Layer 10 of a small transformer language model trained on English Wikipedia (13 layers, counted from 0, width 128).
A neuron's activation on a vector x is SiLU(gate . x) times (in . x), where the dot is the dot product.

Input weights of the MLP neurons that the questions are about. A number n stands for (n - 500) times 0.0019.
n94 gate: 490 532 405 730 615 463 458 581 452 457 760 391 452 346 664 340 538 568 322 407 535 432 526 714 611 513 579 622 450 416 319 353 628 312 447 715 513 461 415 500 589 550 625 466 447 577 599 356 641 333 524 370 614 461 539 343 281 418 416 423 494 412 442 394 385 345 576 469 620 497 373 503 320 507 380 738 418 461 447 383 448 668 468 490 491 312 325 536 434 534 416 399 434 519 510 382 707 648 403 481 546 528 652 387 478 616 372 559 614 393 594 390 525 510 549 535 526 658 494 587 685 580 594 405 378 533 362 672
n116 gate: 474 524 438 480 289 602 431 339 595 421 426 363 532 434 265 429 735 137 703 454 319 367 191 665 364 543 467 613 483 500 740 408 352 272 517 429 500 401 437 380 419 258 335 465 583 314 255 608 409 752 427 324 692 565 479 512 411 438 601 717 760 242 411 63 416 533 322 563 545 480 466 500 520 385 702 554 347 435 430 756 643 392 500 612 628 370 541 403 546 626 488 627 363 573 530 455 451 570 484 651 237 492 549 679 297 573 331 455 422 508 593 476 512 671 475 572 572 731 646 366 683 403 565 552 508 350 504 463
n160 gate: 601 593 517 764 336 579 737 539 609 532 403 357 541 413 431 683 379 240 388 535 547 582 599 608 458 567 417 398 521 613 542 532 493 534 611 493 325 573 593 374 370 583 497 301 390 503 479 537 521 550 557 483 322 331 362 334 752 472 461 531 600 407 609 433 581 632 476 606 541 417 429 369 670 503 309 745 444 514 490 567 645 367 408 480 399 380 402 387 489 394 262 306 528 388 511 670 521 364 418 591 574 567 486 377 563 646 412 431 397 259 490 411 564 551 573 591 443 784 469 719 476 503 290 369 450 620 597 486
n199 gate: 249 451 364 496 554 412 447 394 408 432 682 679 381 414 621 572 517 652 288 525 510 503 419 321 350 558 333 521 695 401 418 627 286 366 736 615 335 439 428 733 206 318 514 514 480 315 328 503 600 304 470 560 497 398 511 462 532 589 267 674 654 727 447 413 465 604 629 395 553 450 489 405 528 312 411 443 618 762 625 442 649 500 455 569 604 535 579 391 421 460 385 621 432 371 629 532 693 504 465 569 630 702 588 581 574 573 378 383 419 588 525 482 411 616 554 552 462 549 567 479 457 458 581 689 592 706 418 626
n222 gate: 493 510 535 411 566 408 507 496 474 279 483 315 698 490 531 373 487 559 528 468 520 378 545 556 385 577 413 551 553 645 629 426 653 493 542 553 500 413 470 500 334 567 636 550 264 272 507 449 354 567 597 648 412 507 753 605 425 514 603 541 487 286 551 514 416 507 507 655 627 535 242 524 449 424 507 524 465 541 287 511 486 469 694 601 376 647 500 531 440 589 569 670 359 602 514 507 416 810 613 577 799 567 582 764 381 374 204 638 479 421 534 719 366 730 360 480 554 456 531 466 560 394 645 416 579 567 361 366
n240 gate: 667 545 455 474 658 543 552 427 355 447 410 564 482 320 436 626 776 525 549 496 603 454 552 508 643 403 406 445 542 638 372 343 526 652 383 504 424 858 511 591 377 439 556 507 540 423 765 646 267 511 683 433 394 522 781 331 526 402 538 372 673 735 718 618 234 760 428 496 559 381 496 507 526 481 576 190 571 460 421 439 578 625 625 394 757 367 409 478 553 373 504 567 454 651 469 597 451 492 430 602 462 583 533 615 589 647 460 541 522 325 322 714 388 389 568 642 620 504 644 544 375 548 780 355 436 477 270 530
n241 gate: 523 555 378 366 518 619 587 511 551 500 496 426 554 629 375 702 585 399 674 299 654 469 652 201 235 362 585 583 459 515 363 376 393 366 559 474 378 334 602 392 469 440 367 598 433 395 381 292 684 538 420 624 643 278 724 421 467 500 308 346 630 467 370 303 293 382 489 437 384 442 429 464 482 540 553 641 353 525 541 373 697 607 478 639 614 398 478 612 567 549 602 621 269 500 546 526 544 651 351 550 712 376 308 569 437 713 511 420 474 427 475 478 337 525 500 564 443 406 605 199 474 594 518 283 325 728 507 653
n255 gate: 375 394 557 627 736 537 496 621 375 493 407 525 629 603 589 486 583 571 425 482 576 416 458 400 568 384 454 396 338 634 697 475 632 658 625 662 568 468 558 471 530 558 504 459 524 769 453 659 429 569 415 475 731 698 379 490 479 525 169 636 384 511 234 756 579 511 74 429 278 627 395 525 378 315 479 633 486 570 625 460 617 289 462 593 470 444 439 468 594 598 575 525 594 360 408 479 482 564 444 541 439 510 626 430 439 587 368 535 373 698 444 479 459 363 411 725 690 759 479 570 435 490 546 624 568 504 511 522
n274 gate: 383 439 624 393 533 676 640 448 540 375 507 562 340 594 551 629 507 411 449 419 426 194 643 394 413 615 373 528 438 374 449 219 482 475 544 694 613 598 416 760 585 584 525 448 552 518 383 489 569 596 414 331 532 446 533 482 454 369 500 472 472 641 436 551 430 547 442 555 385 406 603 432 425 685 678 504 435 454 518 592 399 719 486 591 439 411 609 614 412 507 535 674 588 436 624 413 326 566 507 756 474 622 246 500 552 745 656 525 309 597 468 482 125 428 478 419 444 421 343 486 207 717 558 167 559 445 376 573
n295 gate: 264 500 350 258 486 319 534 465 368 514 599 438 273 486 578 465 474 406 493 586 513 468 487 346 258 663 456 553 555 399 569 632 480 487 520 428 407 579 539 600 644 490 193 494 406 567 503 338 623 490 433 534 375 645 520 364 537 630 479 709 484 652 403 531 298 415 551 571 352 378 614 635 410 592 733 476 306 373 493 400 432 514 396 536 526 520 302 517 265 312 406 609 472 657 433 324 497 493 513 516 627 769 382 446 558 724 437 371 537 675 413 440 500 500 476 345 520 557 487 668 404 396 497 457 662 524 500 559
n308 gate: 684 492 868 442 571 436 453 484 482 528 409 401 577 587 480 472 515 541 611 616 469 646 609 781 599 341 575 400 616 465 520 476 500 683 373 524 424 468 621 492 263 576 528 327 549 515 297 235 630 391 725 629 596 406 559 515 578 966 552 608 390 618 481 396 469 484 480 620 422 492 600 559 774 394 565 607 283 554 615 352 426 603 388 657 556 274 429 566 344 395 350 303 241 426 484 445 350 472 605 569 576 470 601 442 567 442 404 402 371 523 644 364 439 718 559 803 753 450 624 570 210 249 449 607 462 396 381 520
n310 gate: 597 552 535 469 476 480 545 283 359 633 570 591 361 538 503 658 430 477 479 398 632 457 579 552 472 636 306 446 391 497 364 624 691 541 597 532 538 514 387 283 441 283 590 268 706 439 545 436 524 504 651 314 376 486 355 483 214 545 348 520 480 624 343 549 719 476 601 645 315 483 613 500 595 590 580 692 514 531 549 694 486 660 524 419 731 527 580 462 437 667 361 458 633 425 568 486 483 451 541 413 605 710 609 298 513 575 564 714 614 517 534 602 567 308 399 685 470 684 558 531 598 602 669 470 612 574 629 647
n94 in: 449 383 308 469 507 530 310 772 600 324 531 476 558 441 573 334 797 424 251 807 327 569 562 455 270 540 497 561 398 307 525 685 650 503 430 700 633 751 503 489 477 517 549 660 400 551 461 358 486 329 644 427 557 648 403 473 394 388 536 405 443 510 469 539 229 437 465 424 524 365 489 341 503 305 460 507 368 507 577 585 611 598 620 453 493 428 588 469 320 450 536 587 433 603 406 420 657 294 651 322 511 430 483 596 656 602 735 521 573 624 483 483 621 383 448 412 510 449 565 637 482 473 410 510 550 348 399 475
n116 in: 366 376 500 492 673 426 357 572 594 714 288 445 515 500 484 429 651 359 417 373 259 467 508 469 426 425 441 370 575 318 394 655 430 755 469 551 441 571 590 342 570 658 535 780 466 511 524 767 715 552 553 547 295 589 328 485 462 394 712 504 493 667 392 690 538 374 555 530 396 484 468 566 331 449 451 535 535 297 351 675 679 638 496 428 577 353 712 662 171 400 407 301 318 454 476 301 465 363 292 523 361 270 724 330 578 531 519 317 539 349 650 677 458 562 520 344 481 658 746 535 583 607 298 674 388 476 473 634
n160 in: 448 440 518 310 350 632 539 467 493 500 564 504 584 464 425 551 376 547 586 586 552 416 542 368 439 787 418 538 453 637 536 678 283 430 429 532 597 468 650 435 523 490 336 612 466 483 597 403 269 475 522 560 310 532 489 577 622 511 562 587 708 479 455 388 690 432 493 662 261 663 268 542 315 702 421 410 443 350 486 467 772 672 556 390 463 602 400 461 424 435 371 532 478 566 316 298 521 457 265 380 673 569 637 556 588 524 497 670 716 398 423 616 620 486 711 545 597 707 461 567 374 591 634 641 602 699 657 673
n199 in: 634 605 500 451 329 482 534 605 703 550 435 530 507 656 728 512 478 633 641 473 611 690 403 561 519 566 564 481 554 553 710 477 439 451 344 515 634 382 380 485 493 646 317 609 605 582 408 382 341 682 476 338 449 335 409 548 366 694 275 444 424 341 280 607 706 256 645 334 489 297 210 496 608 602 701 527 428 329 176 477 628 660 682 691 400 582 477 440 481 601 255 606 462 582 629 440 557 276 403 357 450 438 627 463 583 686 300 409 647 579 302 500 551 658 279 518 507 399 470 433 462 511 436 449 587 600 371 385
n222 in: 507 620 412 318 517 197 570 483 379 531 338 487 362 389 456 599 487 443 534 582 621 684 570 598 624 532 768 569 429 540 517 503 453 679 625 527 422 658 510 503 576 403 756 372 445 599 500 444 584 514 298 723 396 570 500 654 464 540 541 444 326 667 441 483 396 402 561 398 636 373 350 480 500 500 396 716 493 500 557 616 640 547 566 575 424 507 412 642 435 541 465 219 463 474 521 691 574 628 391 516 636 464 530 527 631 395 359 353 583 443 447 622 539 616 534 552 304 507 520 639 429 339 577 675 334 606 689 639
n240 in: 525 319 651 432 455 565 596 500 347 471 679 858 262 585 374 615 261 492 333 553 282 462 404 630 593 597 528 579 241 291 312 541 447 444 821 533 488 472 430 369 599 734 317 527 310 345 549 571 407 529 676 440 327 572 379 666 444 618 401 377 488 347 596 742 209 520 533 361 416 625 430 613 583 528 398 553 589 365 634 578 633 459 552 480 728 480 610 456 352 550 539 544 787 719 73 625 496 500 680 222 508 640 332 600 450 460 476 617 560 424 660 277 332 476 443 358 449 564 428 384 537 524 585 512 620 549 577 590
n241 in: 448 600 632 412 733 316 531 397 407 285 558 729 492 763 434 559 260 559 239 410 462 533 626 496 388 489 608 534 422 393 543 449 434 763 504 156 492 554 511 465 493 574 395 559 574 360 570 541 407 508 552 389 388 534 319 776 622 310 512 519 733 735 584 402 451 605 340 320 695 385 496 274 379 616 329 410 357 405 500 528 354 601 538 612 576 378 628 481 527 441 636 623 574 413 584 558 287 353 260 631 606 310 641 641 629 424 629 654 512 523 473 363 317 737 667 402 707 530 492 508 352 473 615 556 651 512 403 406
n255 in: 602 590 515 644 442 483 460 227 396 449 500 515 532 678 354 692 324 324 423 474 411 562 274 562 558 521 413 489 478 388 650 574 500 446 529 346 738 325 462 441 548 514 620 361 312 361 412 574 431 689 579 475 602 439 485 294 504 577 585 621 322 583 393 688 588 668 485 389 557 388 759 507 628 591 444 734 551 710 602 578 475 577 525 602 688 299 555 371 629 712 479 471 570 389 290 391 442 544 708 377 702 770 529 471 469 350 447 616 309 399 536 657 647 500 416 546 581 543 521 453 478 464 283 521 535 400 442 783
n274 in: 591 660 585 492 573 431 492 488 295 256 535 415 534 515 465 551 574 398 620 473 534 754 500 465 465 725 565 433 663 652 515 418 408 523 438 442 210 758 415 786 525 500 477 482 772 429 415 522 423 457 524 530 537 420 454 294 526 542 574 609 592 622 560 508 705 781 508 183 583 428 375 317 774 634 252 496 523 440 431 672 294 812 466 600 554 489 404 477 702 653 471 431 380 300 393 339 592 542 485 381 752 312 557 519 427 282 376 496 477 401 462 538 255 731 535 485 526 489 534 534 647 451 481 467 518 329 577 384
n295 in: 610 482 560 329 596 456 545 456 360 432 468 649 528 422 701 507 456 630 603 482 635 413 329 440 345 551 422 579 486 545 525 478 726 280 581 568 504 372 442 204 430 554 504 402 615 472 593 483 316 396 431 384 408 528 697 431 542 521 305 814 534 504 441 643 589 532 344 520 524 384 460 482 458 567 582 749 482 458 645 651 683 379 341 558 387 671 511 538 350 457 641 595 546 420 609 644 454 620 629 445 400 340 483 326 648 400 158 328 532 300 650 636 572 451 575 551 476 420 232 479 486 427 542 428 470 299 638 529
n308 in: 491 496 546 558 504 401 681 607 685 403 487 734 549 588 704 487 435 622 571 635 614 390 599 458 571 536 300 533 234 512 714 368 375 447 563 508 542 613 452 357 531 472 475 460 428 598 764 605 412 504 414 550 355 475 662 687 561 270 632 610 472 562 410 719 253 596 580 587 611 554 301 455 177 629 432 412 179 786 416 585 661 345 447 500 578 377 349 717 631 372 615 591 428 770 500 600 487 383 360 275 492 356 479 623 453 402 366 512 483 517 640 561 399 306 592 269 204 418 824 373 273 512 624 448 797 377 362 218
n310 in: 476 375 527 432 538 489 610 543 680 214 527 500 549 500 504 636 563 612 662 469 578 417 492 661 389 570 320 504 481 485 462 971 221 734 607 485 562 542 511 573 532 551 592 529 500 481 589 344 370 496 302 379 426 602 565 403 489 508 457 493 602 447 391 477 467 615 512 511 677 576 430 580 766 401 301 669 328 186 523 399 363 404 496 541 525 768 646 425 674 375 642 645 396 564 453 199 611 730 643 541 442 482 492 530 565 571 616 268 834 235 515 632 530 262 646 504 448 541 519 387 442 316 553 522 507 422 600 539

Each question shows a token from some text and the vector x that enters the MLP there. A number n stands for (n - 500) times 0.01.

"at": 509 318 379 381 454 406 579 412 620 410 530 447 597 416 479 441 464 587 491 573 483 495 417 499 487 658 450 482 498 583 394 546 476 396 470 276 613 468 502 512 472 681 490 536 437 567 532 530 485 608 566 552 428 436 449 409 519 507 452 506 434 442 489 353 662 559 610 556 555 536 498 631 493 505 497 578 465 662 646 475 652 477 555 404 557 516 445 445 562 574 509 533 456 538 516 448 462 475 529 411 397 647 460 554 658 432 593 379 557 416 590 267 392 516 630 433 595 571 429 392 546 605 471 601 448 364 671 423
Which neuron fires most, and how strongly? n160, at about 4.4

"oint": 450 477 477 555 567 516 638 398 548 531 633 505 638 478 356 508 409 488 592 482 464 563 525 590 488 535 675 626 413 490 415 431 508 770 623 463 429 550 457 520 484 497 469 742 529 602 681 575 573 559 552 596 354 391 566 521 434 423 470 553 444 432 543 521 592 579 547 498 459 465 449 473 431 462 419 496 553 494 524 376 387 569 374 550 301 552 652 439 570 572 470 504 417 518 395 500 312 554 433 274 546 571 629 490 594 441 454 484 524 431 425 500 508 523 603 495 443 600 554 404 578 529 514 547 472 570 491 427
Which two neurons fire most, strongest first? n222, n160

" W": 510 498 447 592 445 504 448 399 569 436 441 565 437 346 541 546 418 562 505 535 496 518 590 427 525 553 493 584 379 579 413 482 450 661 447 527 547 499 537 515 564 498 410 532 811 479 435 515 499 403 554 466 318 497 558 500 607 497 452 533 515 552 539 446 520 466 554 120 480 526 530 727 432 472 511 507 418 482 480 493 443 542 389 609 462 460 533 559 510 539 586 418 551 487 462 457 486 491 487 410 367 534 545 628 474 370 470 440 502 470 524 568 599 447 519 508 304 474 497 468 594 521 505 675 580 676 536 482
The neuron with the highest activation: n199

"ement": 435 530 515 469 583 594 528 534 508 524 505 451 485 527 400 483 473 540 594 456 504 433 488 472 464 362 513 567 354 407 473 503 461 679 428 515 528 494 621 427 492 557 429 716 644 438 575 603 654 525 581 558 456 495 482 499 468 297 401 495 329 468 485 366 558 560 512 475 522 534 520 509 432 494 385 597 442 612 512 471 480 536 537 455 203 536 602 439 598 511 541 470 476 548 458 482 211 393 591 329 444 586 486 491 570 495 422 404 426 561 489 472 454 404 504 475 371 407 532 431 623 456 449 497 410 498 472 504
The three highest activations, in order: n241, n160, n222

" a": 439 449 348 548 489 490 497 494 430 297 390 569 580 588 394 482 351 396 587 408 548 634 529 526 472 647 596 545 416 521 439 445 490 568 426 578 378 474 570 451 575 591 439 551 471 385 526 620 592 528 497 506 279 394 497 477 469 455 610 556 449 472 557 512 478 454 505 589 461 530 550 579 535 523 362 443 565 498 424 460 551 482 455 562 170 378 445 483 492 529 405 488 363 443 447 496 381 520 515 479 416 531 627 504 585 347 529 358 562 433 382 507 574 551 578 533 370 346 582 450 415 542 470 548 570 563 443 498
Which two neurons fire most, strongest first? n160, n222

"ank": 472 420 441 494 560 471 449 466 583 504 481 402 452 458 410 457 513 698 505 400 392 556 528 505 491 570 579 451 399 456 426 473 556 587 477 491 535 429 380 502 485 668 436 614 538 574 651 489 596 463 577 539 410 418 407 635 466 407 375 529 430 509 585 405 682 549 612 450 549 514 509 527 485 454 412 570 378 713 586 524 621 542 496 556 206 605 547 594 607 552 588 502 481 627 570 479 394 515 508 414 518 487 644 535 504 490 487 400 533 493 518 543 643 288 566 456 507 442 560 534 591 535 475 550 293 482 555 457
The neuron with the highest activation: n94

" ": 450 455 245 531 502 433 440 574 546 384 419 639 592 554 447 466 434 608 598 544 391 603 500 529 505 502 362 546 570 472 528 421 500 494 476 432 467 534 526 470 656 502 454 611 549 384 543 455 609 454 546 433 449 559 401 383 524 443 387 549 365 566 465 483 678 512 451 443 477 508 521 602 236 375 496 432 598 469 618 481 449 504 483 683 580 420 556 423 511 476 519 427 535 442 393 565 472 492 483 360 453 609 681 504 490 427 564 468 522 396 509 480 581 441 396 492 421 263 432 608 614 481 380 634 379 568 522 525
The neuron with the highest activation: n255

"The": 400 444 308 631 493 634 528 477 506 415 440 495 652 409 413 563 394 440 623 437 507 563 484 545 427 663 572 505 470 587 253 461 423 626 429 528 392 467 570 467 584 508 371 585 509 482 362 564 590 487 425 460 437 497 479 339 484 437 602 508 459 565 613 526 524 470 593 473 413 528 492 520 428 435 389 557 527 505 523 505 619 571 500 657 160 478 540 430 460 514 543 500 495 516 496 519 480 495 510 387 452 603 572 456 571 474 577 460 527 450 340 566 625 528 521 584 491 474 464 458 514 549 445 637 543 535 469 497
Which neuron fires most, and how strongly? n160, at about 12

" pr": 483 563 439 616 592 504 592 542 464 368 400 593 629 482 527 460 646 776 730 490 532 455 277 609 368 458 525 551 404 616 462 451 585 577 441 397 531 595 561 429 515 514 320 523 564 448 523 616 519 421 506 445 309 443 491 528 535 585 452 525 475 604 414 510 699 471 587 326 497 511 496 641 455 647 617 512 452 546 412 546 582 470 431 452 439 521 645 477 536 515 576 523 605 569 426 565 471 505 588 548 569 571 525 557 471 422 520 396 463 500 547 529 664 453 504 512 389 489 458 392 465 607 393 650 456 553 456 607
The neuron with the highest activation: n255

"-": 436 487 378 578 462 530 489 425 445 472 381 586 590 429 386 512 363 597 538 568 636 474 487 548 669 596 572 590 429 490 398 405 459 602 489 472 538 511 617 469 471 595 428 595 512 420 445 561 533 462 554 482 513 446 450 361 525 515 603 523 360 489 545 522 463 517 538 399 500 553 533 551 523 425 456 560 546 410 555 474 492 461 482 589 155 584 463 509 501 600 469 413 487 562 581 454 254 462 508 448 493 511 467 471 570 495 676 445 447 518 317 502 527 483 457 474 488 513 563 459 549 571 443 739 557 668 447 459
Which neuron fires most, and how strongly? n295, at about 0.87

" d": 403 440 287 526 443 457 578 547 454 390 441 565 626 474 535 531 522 442 646 519 613 376 541 532 399 449 523 607 470 488 449 506 490 554 541 523 558 456 444 335 576 589 549 461 588 592 611 627 562 383 605 497 438 242 444 410 485 458 537 579 252 525 486 461 647 564 521 314 506 549 423 570 447 508 552 565 622 517 545 392 468 391 415 520 440 553 513 527 405 541 584 670 507 524 457 525 537 448 634 390 479 536 548 461 540 380 464 295 542 486 454 368 641 464 636 403 465 462 387 525 461 511 415 593 355 396 568 543
Which two neurons fire most, strongest first? n241, n255

"amb": 390 432 333 402 546 683 550 576 608 324 454 577 585 499 481 522 457 646 615 625 492 389 389 441 421 602 377 499 457 469 389 338 602 571 458 471 561 492 505 477 534 597 329 586 530 623 631 581 623 340 582 477 476 522 563 467 693 617 512 551 437 548 511 501 482 509 689 383 338 572 438 535 478 551 478 486 518 457 460 510 472 567 536 508 562 600 560 568 536 544 510 573 499 596 549 508 480 453 402 457 387 403 597 573 500 429 557 320 456 612 535 472 537 547 442 470 544 379 443 558 501 602 610 582 476 529 535 333
Which neuron fires most, and how strongly? n295, at about 1.7

" with": 382 493 436 533 495 492 499 478 486 535 481 535 426 307 318 480 406 545 535 488 492 468 507 482 594 497 524 495 586 465 383 403 528 579 583 469 496 450 530 545 466 614 484 545 629 346 532 619 569 491 454 450 391 503 450 415 496 431 599 398 334 483 534 494 468 569 559 430 463 533 643 592 616 443 511 531 492 551 466 478 490 419 527 552 54 465 565 411 471 464 468 435 465 616 442 521 454 485 526 524 455 609 664 469 501 531 566 534 537 586 344 519 499 405 513 553 370 398 483 543 403 521 433 508 561 568 511 504
The neuron with the highest activation: n308

"S": 497 568 310 613 412 437 581 440 548 474 525 468 603 411 374 462 496 523 644 544 378 475 518 445 418 536 447 478 407 632 537 626 603 653 447 490 534 492 372 399 549 448 483 463 587 440 454 682 486 454 558 357 473 472 453 473 481 577 586 558 519 445 525 508 547 502 678 353 442 528 383 483 401 523 434 403 531 486 443 468 523 444 419 569 351 536 671 420 508 518 517 428 507 441 488 531 293 491 484 354 445 524 555 611 635 480 494 532 577 572 381 531 530 426 600 567 384 494 540 505 303 577 500 599 266 527 385 473
The neuron with the highest activation: n160

"|": 440 521 306 566 497 527 509 463 449 498 404 572 663 488 360 449 363 512 557 590 560 447 500 511 637 650 511 556 402 498 436 461 443 652 490 513 519 482 611 500 432 630 471 539 607 389 536 580 491 472 550 537 462 449 454 367 475 566 566 547 396 422 503 506 506 555 451 379 483 508 489 460 494 456 451 526 482 396 596 500 477 497 549 568 158 582 429 507 498 534 468 438 511 551 603 458 270 421 469 485 492 574 406 466 590 423 694 450 514 497 381 516 531 546 481 522 492 535 639 483 518 576 404 695 562 641 479 494
The neuron with the highest activation: n160

"s": 421 584 494 577 415 521 533 431 511 481 470 523 413 422 431 594 357 642 664 460 442 527 532 508 437 579 461 486 410 516 396 392 572 535 510 424 523 617 556 495 532 601 537 571 632 433 579 646 523 579 464 549 530 511 473 367 477 478 421 553 432 584 563 447 572 475 595 525 630 544 435 465 391 577 366 568 489 569 391 368 481 411 496 478 212 574 554 450 543 547 545 546 462 407 498 464 356 432 670 320 498 513 539 565 611 456 541 495 419 517 431 348 580 469 666 406 426 264 466 593 486 563 531 449 492 493 378 524
The three highest activations, in order: n274, n94, n240

"br": 537 656 445 450 492 315 519 558 429 395 444 450 410 548 434 597 613 477 655 348 444 560 468 376 549 355 546 495 588 472 396 357 475 575 496 551 562 485 513 700 499 509 451 692 558 390 600 493 599 535 731 622 456 442 496 370 593 405 379 596 502 556 509 551 616 592 527 564 510 491 571 568 378 474 523 591 359 475 394 382 559 502 590 553 360 624 485 408 473 581 673 457 464 489 450 485 483 440 606 496 549 502 390 494 499 463 444 433 514 606 482 375 474 575 577 479 451 570 450 518 469 507 577 549 452 355 513 544
The three highest activations, in order: n274, n241, n295

"ed": 435 545 491 423 443 500 550 487 516 482 433 555 492 478 374 482 405 503 582 446 348 379 592 389 512 442 450 595 531 428 446 310 529 667 456 451 504 517 733 579 535 602 444 656 516 420 387 480 652 558 566 562 523 619 481 580 610 395 486 520 498 569 495 449 435 552 621 510 492 491 609 494 513 522 487 527 443 536 451 485 530 638 477 559 253 456 523 542 579 587 579 508 376 558 440 480 311 367 587 400 427 570 468 363 692 462 620 585 468 607 346 515 585 499 502 461 374 453 464 368 544 512 423 408 579 500 482 551
Which neuron fires most, and how strongly? n241, at about 7.9

" started": 419 511 330 471 502 471 560 493 433 536 472 542 584 539 282 466 373 526 581 498 471 415 539 614 447 535 503 516 534 467 523 474 505 669 492 469 502 584 517 554 544 689 408 658 638 345 555 590 575 454 591 505 451 463 492 483 385 452 501 576 354 573 415 451 486 584 461 418 496 575 507 428 437 446 396 590 414 565 563 449 520 551 560 558 230 476 488 485 540 514 502 489 523 557 537 436 275 355 530 487 606 677 411 436 625 429 567 437 513 543 295 542 435 441 521 581 422 480 522 423 569 521 438 538 591 575 482 584
The neuron with the highest activation: n274

",": 406 478 413 473 459 402 550 414 499 431 458 570 478 462 497 473 295 529 573 556 567 553 505 510 427 521 528 542 398 471 423 423 523 501 470 464 457 552 623 544 501 500 363 534 560 407 420 641 510 576 539 448 437 487 508 485 533 426 583 582 391 576 485 467 517 447 680 477 529 638 603 508 483 464 469 533 590 472 498 470 519 493 502 555 52 622 553 458 502 612 404 527 494 488 483 549 325 444 520 505 540 503 558 493 668 514 479 409 441 551 529 599 564 395 690 435 421 470 493 425 535 615 485 575 492 580 535 516
The neuron with the highest activation: n295

"r": 442 587 414 440 562 455 461 485 553 354 485 476 518 444 451 483 687 473 530 396 465 508 457 503 516 393 516 366 348 523 448 438 447 663 437 361 448 481 564 422 441 536 408 565 639 486 446 530 561 434 607 350 352 586 594 246 511 495 464 541 548 430 628 454 525 462 606 268 433 515 538 574 253 511 510 538 388 458 366 420 452 405 398 456 478 563 536 523 518 529 533 446 435 493 350 407 473 536 484 441 446 444 679 582 446 468 566 350 481 461 588 577 520 537 530 549 452 517 549 343 479 498 503 590 377 452 589 451
The neuron with the highest activation: n116

"ile": 423 418 462 623 564 633 537 437 568 523 454 666 426 445 409 520 441 587 549 495 450 397 407 438 557 636 591 598 416 561 354 511 558 575 566 465 503 542 592 483 513 618 484 702 586 404 463 564 374 441 468 484 518 536 437 463 392 307 596 596 444 610 574 603 557 593 576 504 432 584 428 540 438 534 428 529 422 601 482 403 573 544 454 657 276 476 558 469 566 502 462 470 526 650 452 551 493 548 603 594 621 576 512 592 538 512 615 442 551 590 392 635 543 549 599 500 500 350 537 629 577 570 520 439 639 472 435 444
The neuron with the highest activation: n240

" –": 390 537 348 665 488 384 465 447 536 431 535 601 487 431 377 592 340 700 562 448 560 519 443 473 575 487 440 652 518 496 471 362 562 462 436 408 483 500 566 536 496 541 509 614 545 392 555 621 632 491 521 522 390 529 496 481 563 391 572 498 383 427 445 507 540 483 549 465 599 579 605 540 547 443 381 583 460 489 570 444 576 356 460 447 171 601 499 473 577 571 361 543 491 535 440 576 321 429 577 414 592 505 496 493 578 459 487 553 583 536 435 570 522 395 604 457 366 410 460 527 530 559 392 605 426 486 473 505
Which two neurons fire most, strongest first? n94, n274

"ect": 352 531 382 435 565 635 471 351 483 589 565 502 527 431 551 595 603 560 564 412 597 508 541 613 507 564 460 625 440 378 427 474 376 666 551 486 566 604 419 406 446 563 571 488 466 621 594 708 561 406 612 588 389 581 405 549 523 451 435 530 468 467 547 385 578 606 635 412 505 549 584 582 368 525 497 464 451 443 527 321 566 616 591 461 404 524 612 438 520 531 587 525 550 549 399 526 432 471 486 379 679 518 664 523 618 632 543 521 334 515 481 461 603 525 560 483 427 380 526 390 512 438 536 429 325 422 543 470
The neuron with the highest activation: n240

" |": 421 449 369 494 498 435 523 478 488 481 356 678 590 426 476 547 362 570 544 525 497 639 567 573 482 485 435 700 422 497 511 453 563 587 442 400 457 341 626 411 548 444 569 544 529 384 518 468 447 463 547 513 315 440 385 440 436 361 542 467 455 428 558 468 522 593 473 458 469 573 563 638 435 492 501 552 452 501 548 503 316 554 504 607 145 557 554 550 490 522 434 332 465 564 503 494 371 438 435 533 470 555 391 469 531 511 480 360 404 572 501 549 508 471 570 474 387 484 473 484 654 559 424 535 377 519 574 445
The neuron with the highest activation: n94

"on": 474 513 395 615 447 673 500 405 754 567 400 530 404 522 508 456 337 627 573 462 468 612 530 452 470 543 545 458 446 513 476 400 567 599 560 392 496 507 485 647 482 592 454 679 448 405 670 548 507 481 607 533 467 507 444 397 430 435 401 555 391 607 587 329 543 685 549 444 518 485 546 517 449 416 478 468 454 611 497 541 553 539 578 691 358 523 528 502 541 639 666 473 440 528 508 464 458 471 511 497 476 387 559 598 453 392 424 418 395 626 481 402 596 316 470 591 367 437 469 493 632 568 488 498 441 555 602 511
Which neuron fires most, and how strongly? n160, at about 0.56

"oth": 490 294 306 552 382 563 459 484 521 528 656 488 767 475 407 499 396 633 615 386 495 488 367 417 479 574 453 522 596 541 459 444 567 411 455 474 600 527 493 451 625 661 509 681 446 476 591 524 451 369 642 388 545 444 433 470 538 487 467 560 487 471 599 353 544 500 677 478 437 552 502 488 502 604 366 443 503 455 490 370 468 501 437 536 600 547 564 491 556 475 557 538 522 533 552 593 465 487 522 450 385 584 675 562 534 371 520 397 387 527 504 500 596 529 574 546 602 441 436 498 449 518 545 496 425 411 597 277
The neuron with the highest activation: n116

" R": 550 335 334 459 445 356 493 376 511 472 489 449 537 474 411 533 536 512 487 357 387 454 480 491 544 554 304 527 581 565 487 437 627 545 499 638 587 372 465 450 503 593 464 565 656 479 622 487 451 502 612 449 433 322 504 436 490 376 552 604 320 476 461 528 653 374 504 340 575 462 509 518 505 475 526 567 498 589 451 423 542 441 452 520 378 537 501 397 393 539 724 459 500 550 491 413 505 514 539 365 538 463 542 404 566 417 548 438 541 578 385 363 574 511 553 556 321 385 417 458 557 518 534 609 337 536 646 558
Which neuron fires most, and how strongly? n241, at about 0.96

"'s": 439 404 440 465 494 492 541 500 457 446 552 571 679 475 492 602 387 456 630 417 516 704 558 564 428 607 459 494 558 570 341 408 550 706 560 438 448 508 528 541 490 598 497 603 475 378 638 594 441 460 543 440 409 460 455 438 431 501 393 452 392 567 434 494 607 526 402 497 515 436 543 476 528 433 418 526 528 491 449 492 574 471 527 654 171 634 588 436 458 568 343 530 482 515 446 524 430 387 534 485 415 547 459 412 648 328 511 460 586 523 427 540 459 479 629 516 496 444 558 410 569 486 496 665 436 582 404 540
Which two neurons fire most, strongest first? n199, n160

" and": 376 464 448 449 472 427 603 445 485 433 511 529 557 394 390 510 370 578 620 471 650 392 561 369 446 619 615 537 471 525 394 446 553 393 534 472 435 547 546 542 504 540 513 722 603 475 551 621 637 372 505 569 425 415 469 292 504 376 419 554 459 468 433 487 451 516 653 468 579 444 544 545 568 489 530 555 643 518 609 488 550 522 504 605 212 563 675 470 464 455 468 556 336 516 536 482 356 509 557 445 576 485 601 460 632 469 408 377 451 503 511 572 500 582 615 488 461 494 474 473 552 577 505 486 485 512 442 516
Which neuron fires most, and how strongly? n295, at about 5.8